Layer 2 of a small transformer language model trained on English Wikipedia (11 layers, counted from 0, width 64).
Take only the direct path to the model's output, skipping the later layers: a vector added to the residual stream pushes a token's score in proportion to its dot product with that token's output vector.

Output vectors of the tokens that the questions are about. A number n stands for (n - 500) times 0.0052.
"and ": 418 480 586 355 656 580 414 530 412 598 412 310 821 420 357 427 200 522 432 605 617 400 471 270 554 621 801 608 495 732 450 574 570 505 346 526 569 358 380 572 683 254 398 626 481 442 831 524 286 877 731 526 656 578 388 676 422 414 534 344 507 412 655 619
"ties ": 663 503 360 500 452 831 350 224 303 632 509 482 403 295 387 585 515 753 759 424 581 479 355 470 371 381 436 435 726 500 425 714 827 339 445 699 624 477 669 662 566 645 201 643 440 464 822 439 327 360 188 388 500 367 468 571 545 685 356 442 375 630 613 402
"is ": 484 497 490 569 422 322 545 429 488 584 653 468 489 681 220 479 503 705 651 403 713 481 413 457 493 795 439 503 470 639 451 583 663 527 411 627 653 327 445 427 841 481 491 673 742 480 763 566 493 553 619 702 448 504 304 359 615 364 148 580 445 569 485 766
"ous ": 543 509 467 657 611 528 422 571 728 589 421 452 395 396 450 667 226 508 697 596 413 453 431 598 440 326 708 376 640 572 462 584 673 408 535 465 688 496 400 646 537 488 72 569 589 438 770 245 368 623 635 137 371 389 447 411 766 378 406 466 462 366 558 644
"ored ": 596 506 505 363 291 470 644 450 311 586 698 371 721 496 486 718 425 676 543 563 713 629 461 277 442 322 569 646 661 550 370 676 725 424 485 516 439 373 95 679 704 778 541 345 631 384 627 593 520 852 522 517 504 543 514 439 628 753 428 313 327 568 407 625
"Championships ": 741 523 503 407 815 525 465 500 523 317 696 370 694 372 601 560 663 616 583 408 659 648 480 359 229 514 326 184 740 561 388 510 711 228 604 580 562 304 423 510 797 458 272 385 391 183 711 364 717 577 419 548 531 491 566 616 649 409 589 301 314 475 397 627
"America": 637 505 520 609 562 617 454 410 717 747 751 401 687 401 449 553 496 669 588 530 749 678 303 642 362 305 646 594 758 790 259 600 722 397 567 534 281 224 689 467 577 522 544 524 849 344 560 179 449 745 457 495 405 449 281 584 813 566 667 271 604 474 422 867
"our": 504 506 473 456 370 529 526 318 454 592 631 333 739 415 599 627 350 574 476 660 547 642 480 343 364 489 446 635 682 722 475 590 804 415 616 443 608 571 458 658 537 646 483 576 496 372 538 700 553 667 489 417 623 608 531 697 473 802 503 362 319 484 503 688
"ired ": 490 519 529 546 690 337 648 473 400 300 580 702 551 440 448 705 642 557 316 553 699 554 172 158 314 447 672 692 660 429 216 692 764 368 369 534 285 444 339 834 554 663 611 723 647 405 693 469 556 634 596 330 348 214 424 601 530 657 409 427 312 722 337 823
"ocr": 652 520 431 674 708 415 633 306 518 597 592 299 569 283 310 708 528 571 560 609 944 690 292 391 413 517 435 599 293 510 280 621 954 457 406 360 547 325 317 588 652 528 403 392 553 368 601 334 541 562 492 384 703 545 571 520 609 485 653 390 479 671 430 531
"s ": 561 508 419 539 477 523 594 469 583 319 568 346 497 414 619 573 412 380 530 495 425 562 432 514 402 493 312 395 541 559 610 826 636 603 426 426 470 471 463 456 832 464 324 696 602 272 635 513 320 449 372 575 266 372 449 461 436 421 655 531 373 701 462 448
"essor ": 639 521 566 777 591 558 669 523 700 233 516 479 500 342 439 694 316 686 630 455 512 476 283 465 299 526 807 744 561 518 294 529 958 256 298 834 335 356 564 578 979 695 596 540 418 235 548 457 481 569 635 592 573 525 177 588 586 856 330 374 441 841 362 639
"$": 478 493 526 400 429 456 185 466 698 623 523 556 733 418 644 500 482 603 679 473 530 411 211 376 545 413 429 538 648 662 431 567 678 371 761 757 392 523 730 480 586 342 345 682 518 144 396 512 720 603 660 267 492 390 586 437 764 542 381 792 567 680 504 803
"alth ": 618 501 492 533 505 701 624 85 719 253 510 581 447 500 329 678 573 741 734 468 778 449 330 500 448 629 509 460 637 593 360 642 742 301 515 429 316 422 605 642 813 573 463 300 394 560 652 492 488 773 683 218 179 304 389 644 514 681 472 454 407 680 513 779
"ours ": 606 507 582 510 448 649 324 414 509 587 851 234 780 394 605 669 605 670 449 614 573 580 439 366 311 324 459 652 815 665 626 727 776 432 458 546 581 518 427 574 660 681 337 595 486 268 613 673 401 744 547 391 646 625 464 704 606 575 493 328 427 416 516 691
"ering ": 600 515 414 540 434 448 516 428 548 659 543 578 447 210 347 697 613 399 797 424 352 578 495 90 561 440 393 628 683 537 343 643 708 363 756 445 551 328 504 644 477 478 532 266 558 386 886 352 529 678 680 387 370 325 383 787 557 561 329 393 256 753 356 638
"ents ": 663 536 517 567 592 469 467 432 413 702 786 526 639 345 530 636 638 458 718 742 319 443 480 240 434 547 622 524 759 701 336 681 764 394 415 721 576 480 321 624 686 579 360 727 520 179 735 269 304 271 407 464 545 663 265 541 640 541 709 341 523 740 385 340

Output weights of attention head 1. The head adds the sum of these rows, row i times number i of z. A number n stands for (n - 500) times 0.001.
o0: 500 611 720 424 549 403 383 440 625 534 611 565 558 497 519 455 448 515 574 471 494 367 465 635 455 575 341 374 523 419 643 478 738 552 511 465 507 604 397 500 528 575 446 570 490 508 456 735 504 409 587 450 448 534 599 481 389 469 540 488 551 472 521 476
o1: 490 362 615 518 545 403 507 610 388 421 480 376 533 458 675 376 507 457 515 565 503 310 665 481 429 501 404 504 716 564 670 466 538 588 579 443 564 576 661 417 582 392 444 552 596 379 490 491 583 245 560 579 442 605 581 498 403 519 499 523 269 488 571 470
o2: 566 469 347 530 490 419 628 330 452 490 479 577 320 571 552 508 510 560 564 510 505 541 514 508 448 479 499 358 264 520 515 527 549 438 564 568 561 558 434 563 505 554 547 501 502 583 591 451 351 645 336 554 473 614 425 511 559 506 302 556 510 453 448 485
o3: 476 358 499 441 462 416 533 402 434 575 588 336 497 404 557 248 510 263 456 642 442 359 602 556 380 506 541 404 484 703 428 502 415 523 632 471 580 487 564 378 523 339 550 495 555 560 344 448 490 527 634 352 513 600 529 544 564 356 426 475 554 515 576 598
o4: 550 307 442 387 397 466 547 525 474 589 516 532 407 468 479 387 579 388 556 506 446 509 582 464 494 594 519 445 514 511 386 526 389 670 519 473 534 557 468 447 602 508 530 602 512 611 495 428 580 423 564 437 462 604 560 490 546 521 552 424 417 546 591 526
o5: 497 499 477 519 619 565 479 428 496 474 393 557 522 456 403 710 619 322 473 519 625 541 320 442 448 439 418 446 358 373 294 513 466 469 398 363 538 582 377 598 516 379 436 468 577 544 539 583 620 467 689 483 569 516 508 526 599 297 485 444 512 601 449 633
o6: 604 499 460 470 473 436 574 564 266 381 588 563 485 624 495 595 583 493 480 438 585 511 564 430 437 432 469 499 580 497 435 499 448 415 529 525 489 513 357 381 512 505 576 549 513 642 419 540 586 602 461 528 452 509 500 524 558 480 487 351 717 427 593 580
o7: 499 415 545 531 530 430 531 284 491 594 613 396 500 540 479 239 460 531 636 543 380 395 480 420 560 484 393 512 476 612 540 507 625 407 351 546 541 534 591 723 599 392 379 573 444 394 556 530 503 396 646 470 492 526 534 582 498 338 617 401 481 541 488 543
o8: 455 407 535 656 575 390 540 486 538 433 382 548 445 501 497 459 488 576 496 494 561 426 540 520 507 622 413 495 623 445 510 657 426 493 660 312 538 647 619 475 538 641 633 433 582 417 561 471 553 471 462 519 444 467 640 373 602 568 460 619 455 465 655 371
o9: 629 544 310 534 509 446 585 531 509 398 702 594 466 461 444 471 521 362 561 479 324 572 526 375 514 568 557 620 541 385 441 459 586 374 407 583 514 520 473 547 418 572 436 356 541 460 596 361 519 519 604 637 524 539 446 646 426 523 451 498 572 546 535 634
o10: 720 104 397 424 454 434 500 557 579 651 571 505 556 384 435 583 421 466 467 758 436 611 429 519 450 699 477 501 556 509 456 500 463 524 696 395 527 454 530 338 615 187 432 458 530 583 448 443 645 460 701 502 509 543 583 570 558 403 534 400 555 620 449 557
o11: 464 369 562 491 584 549 514 544 403 516 513 514 472 432 474 699 508 507 492 402 627 395 435 356 497 479 388 634 528 414 495 477 449 513 551 423 522 473 445 510 532 591 656 607 413 464 443 451 462 553 448 597 508 522 558 402 565 533 439 670 417 416 441 422
o12: 508 258 302 618 488 421 533 614 445 622 371 514 411 376 490 622 474 467 590 632 412 557 494 429 322 623 737 577 472 551 465 544 419 520 251 549 473 427 588 489 554 417 607 542 432 594 519 360 563 606 504 477 465 475 429 520 657 382 433 517 465 476 586 410
o13: 500 466 335 421 429 645 392 370 516 466 553 546 401 569 502 445 545 549 330 474 560 670 459 633 593 466 431 518 682 448 457 496 599 600 575 461 385 474 418 514 573 470 477 466 493 566 515 614 523 440 553 566 451 522 472 413 480 596 661 594 578 684 406 499
o14: 550 348 576 480 515 487 393 528 571 505 496 486 520 496 533 463 560 411 483 400 560 459 502 432 497 458 476 542 661 427 461 432 465 615 475 616 469 691 692 593 480 582 426 547 565 520 571 567 460 334 681 455 472 503 564 593 336 536 575 489 498 572 648 454
o15: 584 335 537 397 588 523 596 387 573 533 568 578 479 458 388 557 568 322 503 513 550 616 568 524 502 465 464 547 388 527 465 431 584 267 542 365 565 491 659 551 366 222 458 519 570 723 446 458 524 401 506 484 548 476 458 468 717 393 693 405 544 588 460 529
o16: 548 394 485 507 474 541 565 535 530 515 485 375 412 449 564 464 505 468 484 592 505 374 680 478 457 508 696 545 506 605 474 482 572 513 518 486 507 438 542 576 436 375 433 470 521 618 562 462 575 405 540 380 501 486 459 556 459 649 392 504 552 435 521 305
o17: 589 421 593 415 530 363 651 659 437 500 510 448 489 511 302 594 445 488 636 441 465 293 483 471 342 440 510 469 602 456 469 432 603 252 544 543 711 451 494 535 425 480 462 488 399 600 479 408 655 383 437 483 617 591 528 372 470 335 379 596 396 442 474 385
o18: 589 695 581 462 674 401 436 654 565 454 550 424 391 431 483 361 490 403 432 646 505 448 576 498 528 477 453 499 539 381 505 544 608 521 459 555 386 619 504 573 501 454 456 518 471 506 430 485 515 459 532 631 632 588 588 536 434 548 650 448 394 520 557 434
o19: 362 988 649 556 684 539 339 609 531 355 455 427 486 545 526 572 460 561 433 354 512 557 451 669 567 369 381 493 381 539 581 530 684 400 537 508 559 448 645 612 445 484 462 437 422 459 456 647 425 531 560 425 440 544 363 460 536 319 504 548 551 379 569 504
o20: 443 457 400 534 589 374 580 502 573 427 481 440 515 429 427 684 408 425 605 578 470 622 567 551 540 610 473 514 559 413 538 556 341 438 651 415 494 536 527 563 310 366 404 572 596 632 517 503 613 480 464 373 525 608 463 433 658 380 533 511 549 485 584 533
o21: 410 686 609 566 556 446 595 465 537 475 513 496 506 515 461 426 482 455 479 353 653 419 445 453 583 459 503 685 446 514 499 627 669 620 516 446 552 349 405 502 455 547 539 313 571 448 542 537 605 448 589 539 596 455 589 337 453 508 671 549 547 541 562 341
o22: 326 464 326 507 495 430 372 626 519 475 492 460 493 513 511 472 628 374 497 503 351 458 469 528 498 621 549 594 331 492 583 589 541 544 442 484 535 486 728 531 542 388 543 452 609 485 425 488 437 491 558 476 438 613 470 335 615 409 490 627 581 447 594 519
o23: 520 371 614 599 524 390 465 486 562 698 491 496 525 545 531 506 490 501 546 546 510 406 589 366 475 554 488 492 634 534 380 580 505 497 366 384 522 531 416 439 505 462 407 591 517 520 357 449 464 635 588 509 495 471 493 650 363 557 524 382 475 519 478 540
o24: 522 467 721 402 488 411 586 425 364 434 695 384 500 568 404 479 457 490 424 540 565 434 579 701 528 416 497 537 452 552 625 495 558 531 519 465 603 449 521 456 593 520 573 556 354 718 372 497 428 585 506 522 458 555 463 523 382 650 485 376 288 409 389 630
o25: 684 487 566 427 579 410 525 491 508 652 505 574 604 598 469 335 583 427 539 557 492 623 565 437 377 639 508 542 451 573 437 410 581 439 523 578 617 545 544 375 445 401 492 550 618 501 534 411 533 524 473 409 574 409 498 538 459 426 467 488 666 527 534 415
o26: 636 302 387 447 383 516 502 693 475 530 544 507 437 406 456 683 446 470 470 507 354 489 442 420 490 389 679 412 425 384 336 496 511 299 561 427 576 388 360 484 614 317 627 429 408 611 451 457 493 504 576 503 458 642 474 531 582 386 386 564 619 453 472 508
o27: 397 568 600 411 418 584 457 446 425 480 523 552 534 460 568 622 513 416 586 426 649 578 475 518 414 367 403 547 365 472 513 541 587 425 478 427 568 472 455 598 487 515 492 438 340 511 428 437 437 468 452 570 706 417 587 456 601 493 667 463 546 437 522 488
o28: 392 570 420 427 483 439 468 525 490 395 460 374 446 577 527 455 374 559 382 518 405 498 327 566 614 427 474 556 575 409 449 473 525 619 593 472 397 505 553 507 585 582 574 451 464 572 511 467 484 564 475 495 480 567 526 380 504 662 628 566 616 428 444 395
o29: 407 690 535 529 536 586 311 563 676 600 490 522 310 450 586 623 424 563 381 428 451 449 493 603 539 490 411 435 556 558 539 492 551 548 328 414 498 606 497 540 518 540 425 506 488 462 485 438 535 448 599 549 477 383 579 514 527 764 601 455 575 433 502 416
o30: 517 632 502 523 593 588 563 563 459 347 432 486 576 485 418 422 549 414 570 472 345 486 439 524 416 310 466 562 424 604 446 559 561 517 467 460 448 494 469 513 471 629 389 547 339 505 464 584 443 463 303 627 415 654 409 501 508 479 412 444 411 548 512 505
o31: 612 657 469 624 490 569 398 532 502 495 404 641 416 401 559 724 562 501 469 499 358 571 383 390 458 607 528 571 621 413 610 551 502 333 557 447 527 541 509 441 543 465 589 465 611 508 623 466 493 447 469 528 543 387 524 456 465 503 540 493 398 478 573 433

Each question shows a token from some text and the vector z that the head gathered there. A number n stands for (n - 500) times 0.0017.

"to ": 517 620 465 485 646 637 490 504 604 427 556 408 511 404 421 554 512 502 512 526 437 495 288 492 340 401 569 555 448 363 602 457
Pushed up most: "Championships "

"od": 507 462 507 439 550 438 479 529 547 558 567 501 538 525 508 536 516 450 500 433 509 473 501 508 608 461 489 527 516 517 492 520
Pushed down most: "$"

"\n\n": 463 514 660 543 604 563 512 512 567 563 503 482 525 556 358 437 510 541 447 470 549 634 492 415 401 533 490 547 330 383 381 464
Pushed up most: "is "

"ud": 430 537 467 460 554 490 468 497 504 525 525 495 526 514 353 477 501 448 430 421 521 499 462 496 520 489 497 560 441 497 482 505
Which three tokens does it push up most, strongest first? "ored ", "ering ", "America"

"ang": 488 456 471 458 517 474 472 509 479 503 567 501 554 530 458 509 506 444 457 436 503 453 506 498 602 497 491 507 459 525 511 511
Which three tokens does it push up most, strongest first? "America", "alth ", "ored "

"ish": 526 493 464 509 502 392 518 551 446 510 519 485 538 480 491 480 453 412 422 537 500 480 464 572 567 467 526 550 490 437 507 510
Pushed up most: "ours "

"ar": 558 493 439 483 596 436 507 484 519 623 468 515 529 484 608 473 502 396 537 452 614 424 446 561 620 407 442 487 477 463 534 496
Pushed down most: "ocr"

"fore ": 540 450 440 503 405 549 444 529 423 448 660 550 567 523 600 467 556 543 363 390 427 600 546 508 443 629 482 512 554 450 411 553
Pushed down most: "s "

"of ": 550 661 518 542 626 512 443 543 597 541 556 396 528 505 354 491 469 583 564 441 535 446 488 493 476 528 529 484 586 516 550 544
Pushed down most: "ired "

"em": 485 514 490 522 549 541 402 513 459 521 485 510 584 495 535 457 451 547 494 426 485 524 545 517 513 496 472 534 487 449 535 461
Which three tokens does it push up most, strongest first? "ents ", "and ", "is "

"el": 466 520 547 477 484 473 480 541 468 461 509 459 578 535 450 497 510 466 423 471 508 425 501 505 494 482 502 573 476 519 512 521
Pushed up most: "ties "

"ing": 528 487 536 486 541 485 450 539 464 485 490 489 587 540 496 536 499 436 472 509 465 441 487 519 528 489 499 534 470 543 512 524
Pushed up most: "ties "

"ch": 454 539 529 448 566 471 357 461 432 458 587 450 588 545 597 437 480 404 599 604 416 577 603 561 535 422 494 500 468 487 574 533
Which three tokens does it push up most, strongest first? "s ", "essor ", "and "

"es ": 587 611 426 469 572 498 537 531 747 469 555 553 455 618 514 537 516 594 540 323 336 440 321 346 376 577 488 390 516 529 523 512
Pushed down most: "and "

"oc": 523 462 439 511 494 535 548 561 455 522 498 480 535 454 548 502 491 425 518 454 521 464 570 543 530 547 458 518 491 488 472 507
Pushed down most: "ties "

"at ": 544 613 330 398 659 616 665 549 580 504 516 507 460 632 560 525 350 615 412 398 509 478 463 400 477 496 483 512 524 441 470 527
Pushed up most: "Championships "

"work ": 515 546 416 504 576 489 500 474 552 474 580 466 545 538 516 467 507 534 487 388 452 577 446 465 446 535 437 488 526 432 505 499
Which two tokens does it push up most, strongest first? "ents ", "$"

"M": 498 490 485 516 516 527 511 581 549 508 491 487 539 509 531 459 469 490 538 439 522 478 472 509 464 485 457 515 476 463 535 465
Pushed up most: "ents "

"y": 507 484 491 543 518 559 543 616 549 512 494 430 527 487 551 370 461 438 533 423 511 488 440 545 508 445 417 547 501 469 601 419
Which two tokens does it push up most, strongest first? "ours ", "our"

"Charles ": 369 594 499 441 688 480 503 514 645 543 523 508 503 486 354 565 470 477 398 345 524 549 521 349 405 473 558 635 429 414 438 511
Pushed up most: "ering "

"FI": 546 481 499 432 408 548 401 539 491 370 591 477 677 521 405 490 533 455 491 478 427 496 540 466 479 522 489 553 487 479 518 466
Pushed up most: "ocr"

"rid": 517 503 457 488 564 548 473 516 469 504 515 517 547 532 568 501 472 566 462 448 504 510 533 517 519 520 466 507 506 469 500 495
Pushed up most: "ents "

"ing ": 481 547 455 500 541 511 457 504 459 496 600 467 562 519 529 467 533 520 504 433 498 538 490 475 431 498 485 500 521 471 546 537
Pushed down most: "alth "

"October ": 589 506 323 551 615 718 641 487 453 624 646 417 421 475 493 695 462 483 417 611 430 456 433 343 277 698 545 488 495 489 545 470
Pushed up most: "Championships "

"7 ": 552 591 372 408 606 686 625 565 429 451 507 403 483 618 577 655 409 653 377 476 619 433 458 461 380 530 478 484 510 569 471 555
Pushed down most: "essor "

"Par": 519 498 475 520 572 410 473 473 466 524 479 466 580 510 516 484 493 403 508 486 551 382 463 536 519 440 472 471 476 514 488 516
Pushed down most: "ocr"

"a ": 562 605 628 599 525 543 544 475 515 534 609 602 445 519 555 616 521 488 489 530 628 502 515 493 507 519 456 423 527 471 474 448
Pushed down most: "essor "

"second ": 522 577 480 575 581 525 451 527 433 510 558 504 641 560 541 463 514 530 595 543 482 455 525 548 473 445 486 512 498 505 528 512
Which two tokens does it push up most, strongest first? "ents ", "and "

"t": 525 514 428 502 545 505 487 490 512 473 562 469 560 530 543 502 475 518 462 428 461 557 460 472 472 541 452 465 530 428 463 493
Pushed down most: "ous "

"ier": 480 457 490 434 540 475 477 508 538 526 536 479 540 509 423 509 510 491 430 438 491 482 502 498 552 490 507 568 484 510 497 472
Pushed up most: "ored "

"fic": 481 430 478 439 535 490 468 512 536 520 532 475 552 501 414 495 489 482 422 461 483 450 497 506 535 487 519 571 498 511 507 462
Pushed down most: "$"

"N": 507 452 626 352 355 509 507 576 316 448 588 603 670 499 513 520 588 317 458 434 454 445 710 589 592 561 543 512 506 478 375 478
Pushed down most: "Championships "

"is": 490 448 479 461 514 467 467 514 479 511 552 485 562 524 467 522 518 450 455 442 509 468 520 505 606 480 514 505 470 524 494 510
Which two tokens does it push up most, strongest first? "America", "alth "

"est": 465 517 486 448 583 513 449 534 620 493 575 526 563 523 457 502 500 468 442 410 503 521 509 515 553 463 535 551 464 496 456 484
Pushed up most: "ering "

"ur": 393 556 544 521 552 573 470 518 447 441 424 628 547 442 453 482 453 447 450 540 525 423 620 489 411 560 342 509 344 493 576 479
Pushed up most: "is "

"end": 573 494 471 446 595 432 517 481 540 576 461 498 549 508 609 475 522 398 541 460 590 466 448 575 677 393 469 480 486 453 527 504
Pushed up most: "our"

"in ": 543 490 453 453 463 540 482 433 568 508 487 548 570 543 576 525 521 542 519 486 469 578 533 476 499 495 508 447 525 480 486 423
Pushed up most: "ired "

"ons ": 528 472 473 444 513 495 451 506 538 483 589 489 553 537 463 513 509 452 465 438 499 491 492 471 564 482 501 482 436 507 500 527
Which three tokens does it push up most, strongest first? "alth ", "ering ", "America"

"and ": 552 487 538 445 547 434 469 497 603 514 575 489 501 504 475 455 494 533 470 385 458 492 430 463 480 478 522 484 498 497 420 526
Pushed down most: "and "

"the ": 522 585 565 543 490 401 509 516 455 438 564 510 580 514 463 533 517 521 431 564 537 408 573 548 421 466 563 427 445 541 505 506
Which two tokens does it push up most, strongest first? "ous ", "$"